Layer 2 of a small transformer language model trained on English Wikipedia (16 layers, counted from 0, width 64).
A neuron's activation on a vector x is GELU(weights . x), where the dot is the dot product.

Input weights of the MLP neurons that the questions are about. A number n stands for n times 0.0078.
n4: -4 22 17 5 9 -11 14 7 61 -1 7 11 4 29 -34 -37 5 60 -49 18 -31 -27 24 -33 26 -14 53 -22 2 0 47 -3 -26 -5 10 -10 -11 21 -16 1 9 -1 10 -51 -21 -4 26 -22 13 17 -43 -22 -16 -18 7 -10 9 39 -63 -20 0 11 26 8
n8: -4 2 4 3 -6 5 -2 5 1 -1 -1 -1 1 -3 2 2 -5 3 0 -2 4 0 -1 0 -4 -6 1 -2 2 1 1 -1 -2 -1 1 -2 -3 -5 -6 0 0 -1 -2 1 -6 -4 0 1 -3 -1 -2 -5 1 -1 -2 0 9 0 0 2 0 1 4 -3
n15: 20 2 -11 22 -22 -24 -13 22 30 32 28 35 -20 63 0 -16 17 -33 -48 1 -28 -12 -49 9 6 -28 5 -2 14 -35 -8 -20 -21 14 0 11 16 -15 -29 25 46 27 -8 -24 2 -8 26 -12 -10 -41 7 -18 21 -24 30 28 8 -48 -30 -1 10 28 11 -31
n19: -1 -3 2 -2 8 -1 0 7 2 0 -1 0 4 1 7 1 2 -4 -2 1 3 1 1 -1 1 -1 0 2 1 3 1 2 -4 -3 1 5 2 2 5 -6 2 2 -1 -1 4 0 -1 -1 4 -1 0 6 5 0 1 -5 1 1 0 -4 1 3 0 3
n27: -5 11 1 58 -10 -11 -32 -26 -26 -48 -12 6 21 -16 24 -29 6 -13 13 21 8 3 -8 -10 -16 16 -15 8 41 -41 -7 -21 -8 22 22 -40 -24 9 3 42 23 27 24 -30 -2 -37 -30 2 -2 -18 25 9 -7 9 19 -5 18 -35 14 -30 33 -11 -6 37
n32: -2 -11 10 17 37 -6 -14 -13 -18 -5 -28 -17 0 7 6 16 27 36 0 -12 -15 5 17 22 -20 -28 33 -19 93 8 1 2 -15 56 -44 -19 -9 -5 19 43 -1 29 0 1 20 28 -13 2 -5 -11 21 -3 -2 -30 4 9 14 -4 -16 -2 7 11 -20 -14
n34: -1 -1 0 -4 3 -2 -3 7 -1 -5 0 3 0 0 4 -2 0 -4 1 -1 6 -1 -1 0 -2 -2 1 -2 3 0 -1 -2 -2 -5 2 1 1 -3 -1 -3 0 -2 1 -2 -4 3 2 -2 1 0 -6 -1 5 -5 -3 -4 5 -1 1 -1 -2 -1 0 -1
n35: 0 -1 -5 -2 -1 -4 1 2 2 -1 -1 1 1 2 -1 2 4 0 1 1 1 1 0 1 4 4 1 2 1 4 -2 -1 1 -3 4 1 0 -5 8 -4 -2 2 1 -1 1 6 -1 -4 -3 -1 1 -1 2 -2 0 0 0 0 2 -1 1 0 -1 4
n36: 3 -23 26 24 -28 -26 -12 20 47 11 -17 16 -21 8 -26 -31 9 -14 -38 17 -26 52 -21 -11 28 -21 -10 -8 -6 -7 -19 -8 14 16 18 4 24 11 6 31 11 12 -33 -18 -23 11 34 -6 -8 6 -31 13 25 -3 -16 -1 -20 -2 -42 -18 -9 -25 28 -25
n40: 36 -41 53 1 6 -10 -49 24 -5 23 1 34 -14 -20 5 -38 17 29 -55 31 -3 63 -33 -5 25 -22 -16 38 12 12 3 2 0 -22 1 -22 -30 -23 1 32 3 5 15 -6 1 -9 16 -30 -5 -3 6 6 -22 29 -20 3 -33 35 -21 -17 20 2 13 -29
n46: 0 -1 1 2 2 1 2 -1 3 1 -1 -1 0 -2 1 -1 -1 1 -1 1 -1 2 2 1 -1 -1 0 0 0 -1 1 1 -1 0 -1 4 2 -3 0 -1 2 0 1 1 0 -1 -1 0 0 -1 0 3 0 2 0 0 -1 -1 0 -3 -1 1 -1 -2
n55: 47 8 8 16 -11 -1 -22 -2 -13 2 -39 -23 15 -62 -42 -1 1 -13 -15 -2 -27 -1 26 43 8 0 53 6 51 7 5 -33 -51 -10 5 -41 -16 40 33 27 -6 -20 1 -30 28 -44 26 1 1 29 28 6 38 -7 11 17 29 -6 -24 -38 -11 -33 0 -2
n62: 23 -24 -6 14 -24 -27 21 33 36 -16 10 -5 2 -13 -31 -27 -3 3 4 1 -16 -23 -3 40 29 -52 4 6 -7 17 33 -45 -12 13 13 8 -15 29 18 15 -16 -3 8 -14 -27 -28 14 3 14 12 -17 -26 -3 6 -15 -16 34 -9 -47 -18 2 -5 55 38
n63: 25 0 34 7 -32 -17 -10 -5 57 -27 1 -15 7 -6 -22 -15 25 26 -19 23 -4 -24 27 -23 41 -5 23 21 0 27 -66 18 -12 3 -15 -6 -12 24 -18 5 4 -51 6 -39 -20 -11 -3 4 -46 14 -14 16 26 -16 -10 16 -5 -13 6 -25 8 40 42 -24
n70: 8 14 16 24 -22 14 -24 28 8 -1 -23 3 22 7 -60 -9 30 -27 -21 34 -34 -1 -10 24 0 -50 15 33 23 -8 10 21 -11 22 -33 -14 -35 29 20 16 19 -30 26 9 3 0 40 -57 -24 58 -6 23 2 -36 -7 -24 -7 -5 -17 -19 -4 -32 27 -5
n72: 17 -1 -2 35 -1 28 -41 -3 -37 -35 -13 -18 -45 -28 -16 9 6 -10 -36 52 42 12 2 -6 11 17 -25 15 16 35 36 -60 6 28 17 -27 -18 18 17 5 36 -7 9 21 -27 -2 -27 0 24 26 27 1 -22 10 9 16 -20 -2 -8 -19 3 -29 31 -19
n75: 24 -20 -20 8 2 -24 -4 -21 -26 0 21 19 -20 -1 2 18 48 50 -44 8 25 -12 13 -8 -15 0 5 21 17 -14 31 9 -10 -33 -23 -5 -36 8 13 -4 28 -38 63 -11 -31 -18 -17 -35 -37 19 -34 9 -25 14 21 42 13 -17 -64 -4 4 -15 27 1
n108: -19 8 -1 8 26 -10 24 -25 -2 -75 19 30 4 1 -8 -54 30 53 -39 50 -8 18 12 3 21 -13 -5 -3 16 23 51 -16 -10 -9 -6 -21 -32 0 -37 3 44 -15 55 -38 10 -25 -43 -59 0 -7 -17 -8 -24 7 32 -4 39 -15 -25 11 -8 45 25 2
n110: 44 16 -4 37 -12 -30 1 31 -4 -55 11 0 -5 -19 17 -56 16 9 0 27 12 -15 8 4 -2 1 -5 -24 1 -8 5 -9 -21 24 29 -35 -10 -11 -13 2 34 -2 7 -41 -3 -13 -45 -4 31 17 43 -3 -31 9 -16 2 65 6 -32 -42 -6 -19 1 29
n118: 2 4 2 3 -1 -2 3 1 6 1 -7 0 0 -5 2 0 -1 2 0 2 -2 1 3 2 -2 2 0 2 2 -4 1 -2 0 0 -4 4 7 -3 -1 -1 2 1 1 1 1 4 0 1 1 -1 0 -1 -1 4 0 3 -1 1 1 0 -4 4 4 -2
n122: 10 -43 46 -2 -36 -11 -15 -30 -21 50 -6 25 -31 -20 10 -12 35 12 -30 34 25 44 34 -37 -8 10 -35 -8 25 -11 -32 -14 -28 -19 25 -39 -10 8 42 32 1 35 24 -46 -24 -15 -25 14 33 -17 33 -28 -24 9 -1 30 56 -11 -31 -9 -11 -23 -3 26
n123: -1 20 -17 45 33 43 -1 -9 -3 -42 -15 -9 15 7 -24 -29 27 17 -27 31 21 -36 45 -25 11 -1 52 -10 35 -18 20 17 -37 17 -6 -23 -5 -8 -46 -6 11 13 69 -53 -8 -13 -27 20 -19 19 -10 -27 -46 -14 -18 23 1 -44 11 -9 21 38 27 -5
n127: -26 -9 21 20 -14 -10 -31 -19 17 -17 -60 -11 -10 -39 -39 18 38 -9 -18 29 7 -11 13 -17 5 0 22 17 92 -39 4 16 -27 4 6 -46 -18 40 -27 0 50 4 29 2 34 27 -30 10 2 52 -33 0 3 -3 -12 -9 7 -26 -17 -3 27 35 -15 29
n133: -7 0 -10 0 28 27 -6 -27 2 -33 -5 -21 -3 27 -27 -27 32 46 -3 4 26 -42 41 39 8 -32 -9 25 31 10 8 -21 -60 -1 -9 -5 5 19 -17 10 47 15 23 -33 -7 5 -31 1 29 -20 -13 15 -8 -14 7 -6 0 28 -17 -5 19 14 15 16
n143: -1 1 1 0 -4 0 1 0 0 0 2 0 -2 0 -3 1 -2 2 -1 0 -1 -1 -1 2 -5 4 -1 -1 1 -3 0 -3 0 0 1 0 2 2 -1 0 -1 0 0 -1 0 -1 2 2 -4 -1 1 -7 -1 -1 -1 -1 -1 2 0 1 1 1 4 0
n153: 1 -5 -2 0 1 0 -3 1 -5 -1 1 -1 1 5 0 0 -1 -2 -3 -2 0 -1 -2 -2 0 -3 0 -2 -2 0 2 -1 -2 -2 -1 -4 -4 6 4 -3 -1 0 -1 -1 1 0 0 1 1 0 0 3 1 0 -1 -5 -2 -2 -1 0 1 1 -3 1
n154: -18 5 -40 10 -14 -3 -5 4 26 -13 -11 11 23 -24 -11 0 -11 -5 -11 22 -30 6 -15 47 18 -2 49 -10 12 32 5 11 24 14 -19 0 -40 42 -11 6 -2 -22 10 -36 7 -13 45 -1 -22 2 -6 16 -5 26 -5 -22 41 13 -44 -18 -21 6 13 -19
n164: 16 6 41 21 9 -10 -18 -2 3 -26 -30 10 -4 -33 -15 -15 27 11 -19 20 17 16 -20 -8 -2 12 37 37 16 10 -20 -32 17 -12 57 -30 -10 18 -21 -9 -4 -45 9 -3 -26 -15 -13 -42 -12 4 9 24 18 72 -34 13 1 -29 -22 -13 33 43 -6 12
n171: 22 29 -4 36 3 3 -22 -51 -14 -54 -28 -13 17 -33 -4 9 22 41 -35 59 11 -11 0 -25 13 21 -1 22 57 -36 0 20 -46 -1 27 -51 -19 30 -20 -9 41 -39 35 -31 -20 15 -26 3 9 28 27 -7 -14 -51 6 -8 31 -23 -46 -7 -3 31 15 11
n175: 14 -28 39 14 -29 -67 6 -31 14 -1 16 -1 0 2 20 21 24 0 -21 -4 -2 31 3 -21 53 8 27 4 16 -8 19 -59 6 14 13 -20 -56 17 6 -13 18 -38 0 -17 18 -15 10 -21 -7 20 3 -20 6 12 23 -8 32 -8 -33 -31 -19 -40 17 -3
n181: 0 0 -2 -4 2 -1 -3 3 -2 -2 -2 1 0 2 2 1 3 -2 0 1 4 -1 -1 -1 6 0 0 0 1 2 -2 1 0 -2 4 1 0 -1 2 -2 -1 1 1 -1 0 0 0 -2 0 1 -1 2 3 -3 0 -4 5 0 0 1 1 -3 -1 2
n182: -9 -11 -12 39 -18 -39 -50 -41 2 9 -31 8 0 -14 -21 6 40 -26 -17 47 -47 -7 -10 5 3 -26 11 -10 94 -20 41 9 10 2 13 -54 -26 73 -3 3 -11 6 28 -27 -34 -34 30 -3 13 39 -15 12 24 20 19 -26 30 -3 -2 -90 16 1 25 10

Each question shows a token from some text and the vector x that enters the MLP there. A number n stands for n times 0.05.

" and": -15 14 -15 -16 13 0 11 6 13 -15 5 2 -10 -9 1 15 -43 2 14 -19 4 -5 -4 17 24 -8 -13 -13 -59 4 35 -2 -16 -18 2 17 7 0 1 10 18 36 -17 3 -5 8 15 -3 -12 12 -6 -4 13 9 12 6 -14 13 -5 10 -19 -6 -5 -12
Which neuron lights up most? n62

";": 4 0 12 1 31 8 10 -5 18 3 5 1 -3 3 16 3 -20 1 -6 -51 -22 -4 4 -17 25 10 16 -29 -30 13 12 -9 -1 -10 0 8 21 -3 1 0 8 16 6 8 -3 10 4 0 -27 -9 7 -18 4 -21 -4 -2 -4 0 -21 31 -8 9 -9 0
The most active neuron and its activation: n4, at about 1.6

" 2": -23 -30 -10 -15 8 -1 -5 -26 3 27 -1 17 -6 17 17 -9 -24 0 -8 -1 18 15 -28 10 -2 4 10 -8 -12 16 -1 9 0 -25 -8 15 -5 3 -3 1 -5 19 13 24 13 3 7 -24 1 -12 -10 -16 -4 12 -1 5 3 -2 24 29 -21 6 6 -4
Which three neurons fire most, strongest first? n40, n15, n108

",": -2 2 -3 8 9 -2 11 19 -1 -5 8 -14 -24 -11 -5 3 -42 2 7 2 -13 -4 -8 -2 27 -5 -14 15 -50 5 13 17 -18 -32 -4 10 12 2 5 12 -1 29 2 39 12 10 22 5 -17 2 4 -7 6 -13 -13 4 5 -24 0 19 -8 -4 -8 -9
Which neuron lights up most? n62

"T": -13 8 -1 1 18 4 9 -7 1 -14 6 -9 -8 22 31 -5 4 23 -8 -7 3 -9 -9 -15 -18 15 -7 -4 -7 -11 0 35 0 15 -12 13 9 -18 0 -27 20 -21 -7 -2 -3 11 -13 4 -15 -15 6 1 -8 -18 -3 5 4 -8 -8 63 -3 1 -17 6
The most active neuron and its activation: n171, at about 1.1

"p": -17 -4 6 -22 -14 -11 9 9 -14 -16 -7 -8 3 -2 -9 1 -13 21 44 13 -4 7 20 -1 -16 -11 19 -15 -28 0 21 16 6 18 4 10 22 -10 10 -24 -5 3 -28 28 18 5 14 13 -1 1 -7 -1 -1 6 -12 -15 7 -3 -19 43 4 0 -25 9
Which neuron lights up most? n8

"d": 17 14 7 -35 -1 9 1 -15 -3 -8 12 2 11 20 -14 12 6 9 37 12 6 -32 3 10 -18 -12 -26 -5 -25 -3 6 13 -40 -8 -4 18 11 -10 8 -12 3 1 -3 15 -12 7 -11 12 12 -31 -2 -7 -9 -5 14 4 -8 16 17 52 -7 -1 -13 -6
Which neuron lights up most? n133

" t": -14 6 13 -8 0 -12 4 -26 -6 -15 -3 16 15 -3 6 5 -31 6 16 19 4 -13 -12 5 -18 10 -15 9 -4 -17 -13 15 -18 -15 7 -9 3 -11 -6 -8 5 7 -21 19 -15 8 18 -1 12 1 18 18 -2 -8 11 -5 0 -5 21 32 1 -5 -14 37
The most active neuron and its activation: n27, at about 1.1

" e": -13 -4 29 -10 11 -24 -4 -23 -1 -11 -2 7 -21 -2 16 -7 -28 12 24 2 1 24 -12 13 -10 10 16 -15 -29 -3 -14 -16 -6 -9 -1 -9 -5 -10 -1 -2 -1 10 -27 50 16 6 2 -2 -6 2 7 9 28 17 12 -12 4 -8 20 20 -2 -4 -10 23
Which two neurons fire most, strongest first? n164, n175

" l": -7 -11 -26 -3 1 -6 -4 -15 -2 -6 -1 6 11 -18 3 13 -37 0 36 -6 -8 15 -6 22 -5 -9 -21 -15 19 -18 -12 1 -9 -2 2 2 -5 -1 -11 2 25 8 -15 23 27 10 21 6 -5 -18 -2 8 15 1 23 -12 4 1 18 29 -4 11 -11 21
Which two neurons fire most, strongest first? n27, n32

" w": -16 -2 -17 4 26 -8 -10 -10 10 13 -16 -5 -6 1 -16 12 -25 -14 14 16 -3 -14 -11 18 -7 -7 -15 -7 -6 -7 1 11 15 -27 6 2 4 -9 -10 0 -21 21 -34 25 -13 3 56 14 4 -8 -12 25 4 3 14 3 -1 2 8 13 19 11 -3 17
Which neuron lights up most? n182

"B": -6 3 -9 13 17 9 13 -8 -4 -8 -8 -16 -4 13 11 9 -3 6 20 -23 6 -37 10 -20 -24 12 0 -14 8 9 -5 32 21 22 1 12 22 -2 2 -23 13 -24 -1 0 -8 0 -11 2 -22 -9 -12 3 14 1 -4 4 1 -11 -15 56 -10 9 -16 11
Which three neurons fire most, strongest first? n123, n32, n75

"ver": 11 3 10 -19 -1 11 36 6 -7 -10 17 6 9 16 21 24 -9 -2 5 8 0 7 -28 -16 -14 10 -31 -7 -62 -6 1 -11 4 15 3 19 -2 -15 -6 -12 0 -17 11 19 -24 5 -6 -28 16 -9 2 -5 -10 15 4 -7 -5 17 11 35 -20 -2 5 7
Which neuron lights up most? n108

" 9": -2 -21 -3 -26 14 -8 13 -33 -13 -4 11 9 3 -2 19 8 -22 12 0 -17 17 6 -5 21 4 8 6 -8 -26 19 -11 -5 -16 1 -12 5 -9 -5 -2 -2 -12 -8 3 29 21 2 11 -10 -20 -15 0 -11 10 23 9 -1 8 10 30 23 -34 0 -3 -7
Which neuron lights up most? n175

"ew": 1 -8 -18 -24 20 4 4 20 -9 -17 10 -2 -16 -5 -13 13 -11 5 3 38 -4 23 14 2 -2 -4 -12 -6 -42 4 21 26 27 -16 -7 11 -2 -10 -20 -23 -17 -22 -18 -7 11 4 16 7 -9 8 -19 11 -20 7 -1 6 0 5 5 38 7 0 16 -3
Which three neurons fire most, strongest first? n108, n154, n75

" a": 7 9 15 -11 -13 9 -12 -8 5 3 2 17 -36 1 14 -10 -36 -20 9 -1 22 25 2 9 -2 10 -11 -2 -51 4 2 -31 -3 -20 3 -4 15 -4 13 -9 -4 28 -20 58 7 7 -11 3 8 10 4 -1 5 2 9 -11 -11 -6 1 2 4 -23 8 14
Which neuron lights up most? n72

" It": 16 -4 15 -3 2 5 -7 10 -7 1 5 1 0 -4 16 -1 -14 -14 -17 1 3 49 -12 -8 -8 16 -42 -7 -55 18 -16 8 25 -5 7 10 3 -21 7 -7 -8 -12 -2 -21 -5 1 10 1 -1 -3 9 -6 6 29 -35 9 0 8 5 28 0 -11 -8 -4
The most active neuron and its activation: n40, at about 2.7

"ing": 15 8 15 -39 1 2 15 8 1 -1 24 12 15 -10 -8 5 -17 12 -12 -8 3 6 19 -4 13 3 2 -4 -75 -2 -9 -8 -16 -22 -4 20 3 -20 -1 -20 14 -13 -22 -10 -1 3 8 14 -7 3 7 8 -12 -8 18 6 -12 18 -4 39 -11 -6 -3 -13
Which neuron lights up most? n4

"e": 10 -1 23 -37 -26 -14 -10 -12 8 -2 9 9 2 -2 9 16 -8 16 34 -47 -5 11 -31 6 6 10 21 -12 -25 5 6 15 6 2 1 22 4 -6 5 -28 15 -8 -18 10 9 5 -10 20 21 8 1 -7 3 -2 -6 -11 -14 5 5 26 -9 3 -6 -17
Which neuron lights up most? n175

"ent": 26 -9 17 -4 -19 -26 10 11 0 -12 16 -18 -3 11 29 0 3 14 2 -11 3 15 -4 3 7 4 -27 7 -57 -8 1 16 3 -17 -3 19 11 -28 -17 -10 -11 -26 -17 13 -6 5 12 18 1 6 4 12 -3 -8 -10 -4 -15 3 0 22 23 -3 19 -4
Which neuron lights up most? n40

"U": -25 5 -8 -8 18 0 -6 -5 0 17 -6 -12 -7 0 10 -2 -5 12 -6 -18 3 -5 17 -26 -10 12 10 -11 -12 -5 11 20 15 12 -10 13 7 -1 18 -29 -30 -45 3 40 9 1 -5 1 -6 -8 -23 -11 -2 -1 -2 9 7 9 10 38 -8 2 -5 25
Which neuron lights up most? n75

" I": 8 -5 5 -7 14 25 -9 -11 3 -1 -2 10 -10 -27 1 11 -6 5 1 -36 10 -24 -5 -20 -8 19 2 1 -22 1 -18 -3 -3 0 -1 13 5 5 12 -21 4 -44 -3 66 3 3 -16 -2 -7 -16 -3 -6 27 19 -5 10 -1 -7 6 45 3 -11 -11 15
The most active neuron and its activation: n164, at about 1.3

"h": -14 11 -11 -25 10 10 9 8 7 -22 -11 0 6 -9 1 5 -12 6 37 -14 0 4 -19 8 -16 -9 -7 -4 -29 11 1 1 -9 23 4 25 -6 -12 23 -15 -11 -8 -18 42 5 2 1 36 5 -11 13 -11 0 10 7 0 3 -24 -3 47 -2 1 -24 -15
Which neuron lights up most? n8

" to": -27 7 22 8 -4 10 20 -1 -3 2 -3 23 -15 8 16 -1 -30 -2 7 23 1 9 -9 -8 4 -1 -7 -19 -86 -10 1 8 2 -7 22 -5 8 -20 15 -6 -15 30 -15 -12 -20 6 8 0 12 17 0 0 -3 8 8 -8 -1 8 6 2 -15 -9 1 20
Which three neurons fire most, strongest first? n36, n122, n4

"F": -4 3 -5 8 11 -9 2 -6 5 9 5 -8 -12 16 33 12 2 -1 -7 -15 2 -11 14 -18 -12 8 -24 -8 9 5 8 47 34 7 -12 7 15 -14 2 -24 11 -26 15 -3 -6 0 3 16 -28 -9 -13 0 -8 -14 -7 -1 -4 -6 -22 50 7 13 -13 8
The most active neuron and its activation: n75, at about 1.9

"end": -7 2 -11 -38 -16 -8 3 -6 0 2 11 -10 7 2 -5 16 -13 21 51 -12 12 -7 9 24 -8 -9 -21 7 -40 0 -7 16 -2 -31 -9 26 10 -5 -7 -10 -5 0 -4 -39 1 -3 3 15 9 -8 -4 23 -4 -2 12 1 -5 -6 -6 44 11 17 -3 -11
Which neuron lights up most? n133

".": 8 6 10 -19 22 13 9 1 -7 -1 12 18 34 -12 -15 13 -19 -15 3 -1 -11 -7 -10 -21 15 17 15 -4 -23 1 18 14 17 8 -12 -3 4 -6 -15 -18 -7 2 2 -4 7 -5 6 -11 -36 -24 0 -12 -2 0 2 7 2 -26 21 27 -8 26 -10 4
Which two neurons fire most, strongest first? n123, n108

"ff": -18 17 -9 -8 -11 -18 15 21 -2 5 6 -2 22 11 -16 6 -13 -1 25 19 -6 -7 14 -1 -11 -17 -1 17 -40 -16 0 35 -5 9 -7 10 2 -18 3 -15 -10 -21 0 -6 18 1 36 -5 2 4 1 12 -19 -25 -5 -9 -7 -3 12 34 3 -3 0 5
The most active neuron and its activation: n70, at about 1.9

" cont": -10 -8 9 5 11 -15 21 -9 -6 12 -1 8 24 9 5 -5 -28 1 32 11 -14 -32 -15 0 -8 5 -11 -2 -32 -28 -23 18 -6 -16 2 -7 -3 -10 -17 -5 -7 10 1 10 -6 4 21 1 -14 -11 16 12 20 6 -2 -7 10 -8 43 13 5 2 2 27
Which neuron lights up most? n27

" (": -12 6 9 -2 13 6 7 -27 -11 3 -6 -3 18 -9 21 12 -35 -5 -1 -34 15 11 -5 -2 7 24 14 10 -28 -6 -8 -34 3 -20 8 -2 2 7 -18 9 -21 20 16 10 10 6 8 -13 -6 -24 -2 -3 11 18 1 1 -3 -13 19 2 19 -1 -18 8
The most active neuron and its activation: n164, at about 1.2

" p": -19 5 2 7 -15 -16 -4 -9 5 -12 -3 -6 -7 -5 -1 -11 -40 -2 33 10 0 -6 9 -5 -15 5 13 -11 -10 -12 -8 21 -7 7 9 -9 24 -5 -1 -7 12 28 -16 22 6 14 24 -1 -3 -3 1 15 17 1 -1 -15 5 1 -5 28 3 -2 -35 30
Which two neurons fire most, strongest first? n127, n27

" ch": -13 1 -23 10 14 -4 7 -20 5 -15 -12 3 9 3 -4 7 -25 0 7 4 5 -12 4 1 -14 6 -21 -25 -29 -3 -18 15 -8 -4 -3 -6 12 -9 -7 14 30 14 -9 0 -6 8 34 -3 9 -14 17 5 35 3 5 -10 9 15 8 23 -7 8 -24 12
Which neuron lights up most? n133

" pro": 2 5 -3 8 4 -13 15 -6 11 -6 3 12 -5 -3 16 -5 -21 13 30 4 9 -6 -5 -21 -14 19 4 -17 -63 -14 -17 10 0 -1 6 -19 7 -3 -13 -7 -7 -3 -9 10 -7 1 -3 -9 17 -11 21 5 20 8 -5 -15 12 14 11 -2 -1 -14 -1 33
The most active neuron and its activation: n110, at about 1.8

"D": 16 10 -2 7 5 8 -6 -7 -4 7 -1 -11 -8 30 -16 10 -5 -1 18 -18 -4 -13 9 -5 -18 1 -16 14 -3 5 2 39 -11 -3 -5 9 20 -8 -6 -24 32 -21 4 29 0 8 -3 -3 -12 -8 -6 -1 -1 -26 -18 2 -12 0 14 54 -6 3 -5 1
Which neuron lights up most? n133

"-": 7 1 6 6 -8 -3 -1 -16 -4 4 3 17 10 17 34 -20 -3 -3 13 0 19 -19 5 -17 1 33 7 14 -30 1 -1 -1 -19 27 3 -2 18 -22 -18 -31 -11 -5 -7 -5 14 -1 -15 14 -4 -25 7 -9 -6 -13 -2 -1 1 -7 -1 11 14 -8 -20 11
Which neuron lights up most? n110

"ate": 20 -4 9 -19 -14 -1 21 11 14 -2 22 8 -11 -6 17 21 -22 3 -4 -35 2 9 4 -4 16 11 3 -1 -65 18 -4 -1 37 -30 -1 10 3 -6 -10 -25 22 -16 -21 -9 -6 -3 -5 15 15 6 9 2 -8 -19 -7 -6 -7 13 1 19 -15 -10 13 -10
Which two neurons fire most, strongest first? n175, n63

" in": -7 4 -25 2 2 5 12 -3 2 -9 10 2 2 -15 9 8 -44 6 22 5 19 8 10 -12 3 9 5 -11 -70 -22 8 18 -17 -2 12 -7 3 -10 -2 -3 -26 32 1 -10 8 17 6 -3 -1 24 10 6 -3 -10 7 -11 1 -4 -12 3 -19 3 10 9
Which two neurons fire most, strongest first? n110, n4

"\n": -2 21 8 2 41 16 -6 13 -3 9 -17 -14 1 17 -1 -1 -18 8 16 -3 -8 -2 -8 2 -9 9 12 -1 -27 9 -3 -16 22 -29 5 4 0 2 -10 19 -65 1 -6 22 4 -7 7 -1 -18 -13 -4 14 4 -1 -5 -1 -9 1 26 -1 8 3 -3 -15
Which neuron lights up most? n164

"es": -11 7 9 -25 -25 -10 11 13 0 23 14 1 19 1 0 14 -13 -11 9 -18 -12 -1 -5 -16 14 10 25 -6 -41 -8 16 11 1 -9 7 22 12 -22 -10 -19 9 -31 -12 -12 12 9 9 4 19 12 12 -3 -14 -19 8 -3 -15 1 0 36 -14 -1 -3 -16
Which three neurons fire most, strongest first? n4, n175, n15

" The": 11 -7 -13 0 18 18 -4 7 0 -27 7 17 -3 -14 7 -5 -29 -9 -30 14 10 -2 -11 -8 -7 12 -30 -2 -59 8 -3 -10 8 7 6 18 11 -12 4 -9 -18 -5 0 60 -15 11 -17 8 -7 3 -11 8 2 12 2 3 -3 -2 -1 32 21 -4 10 1
The most active neuron and its activation: n72, at about 2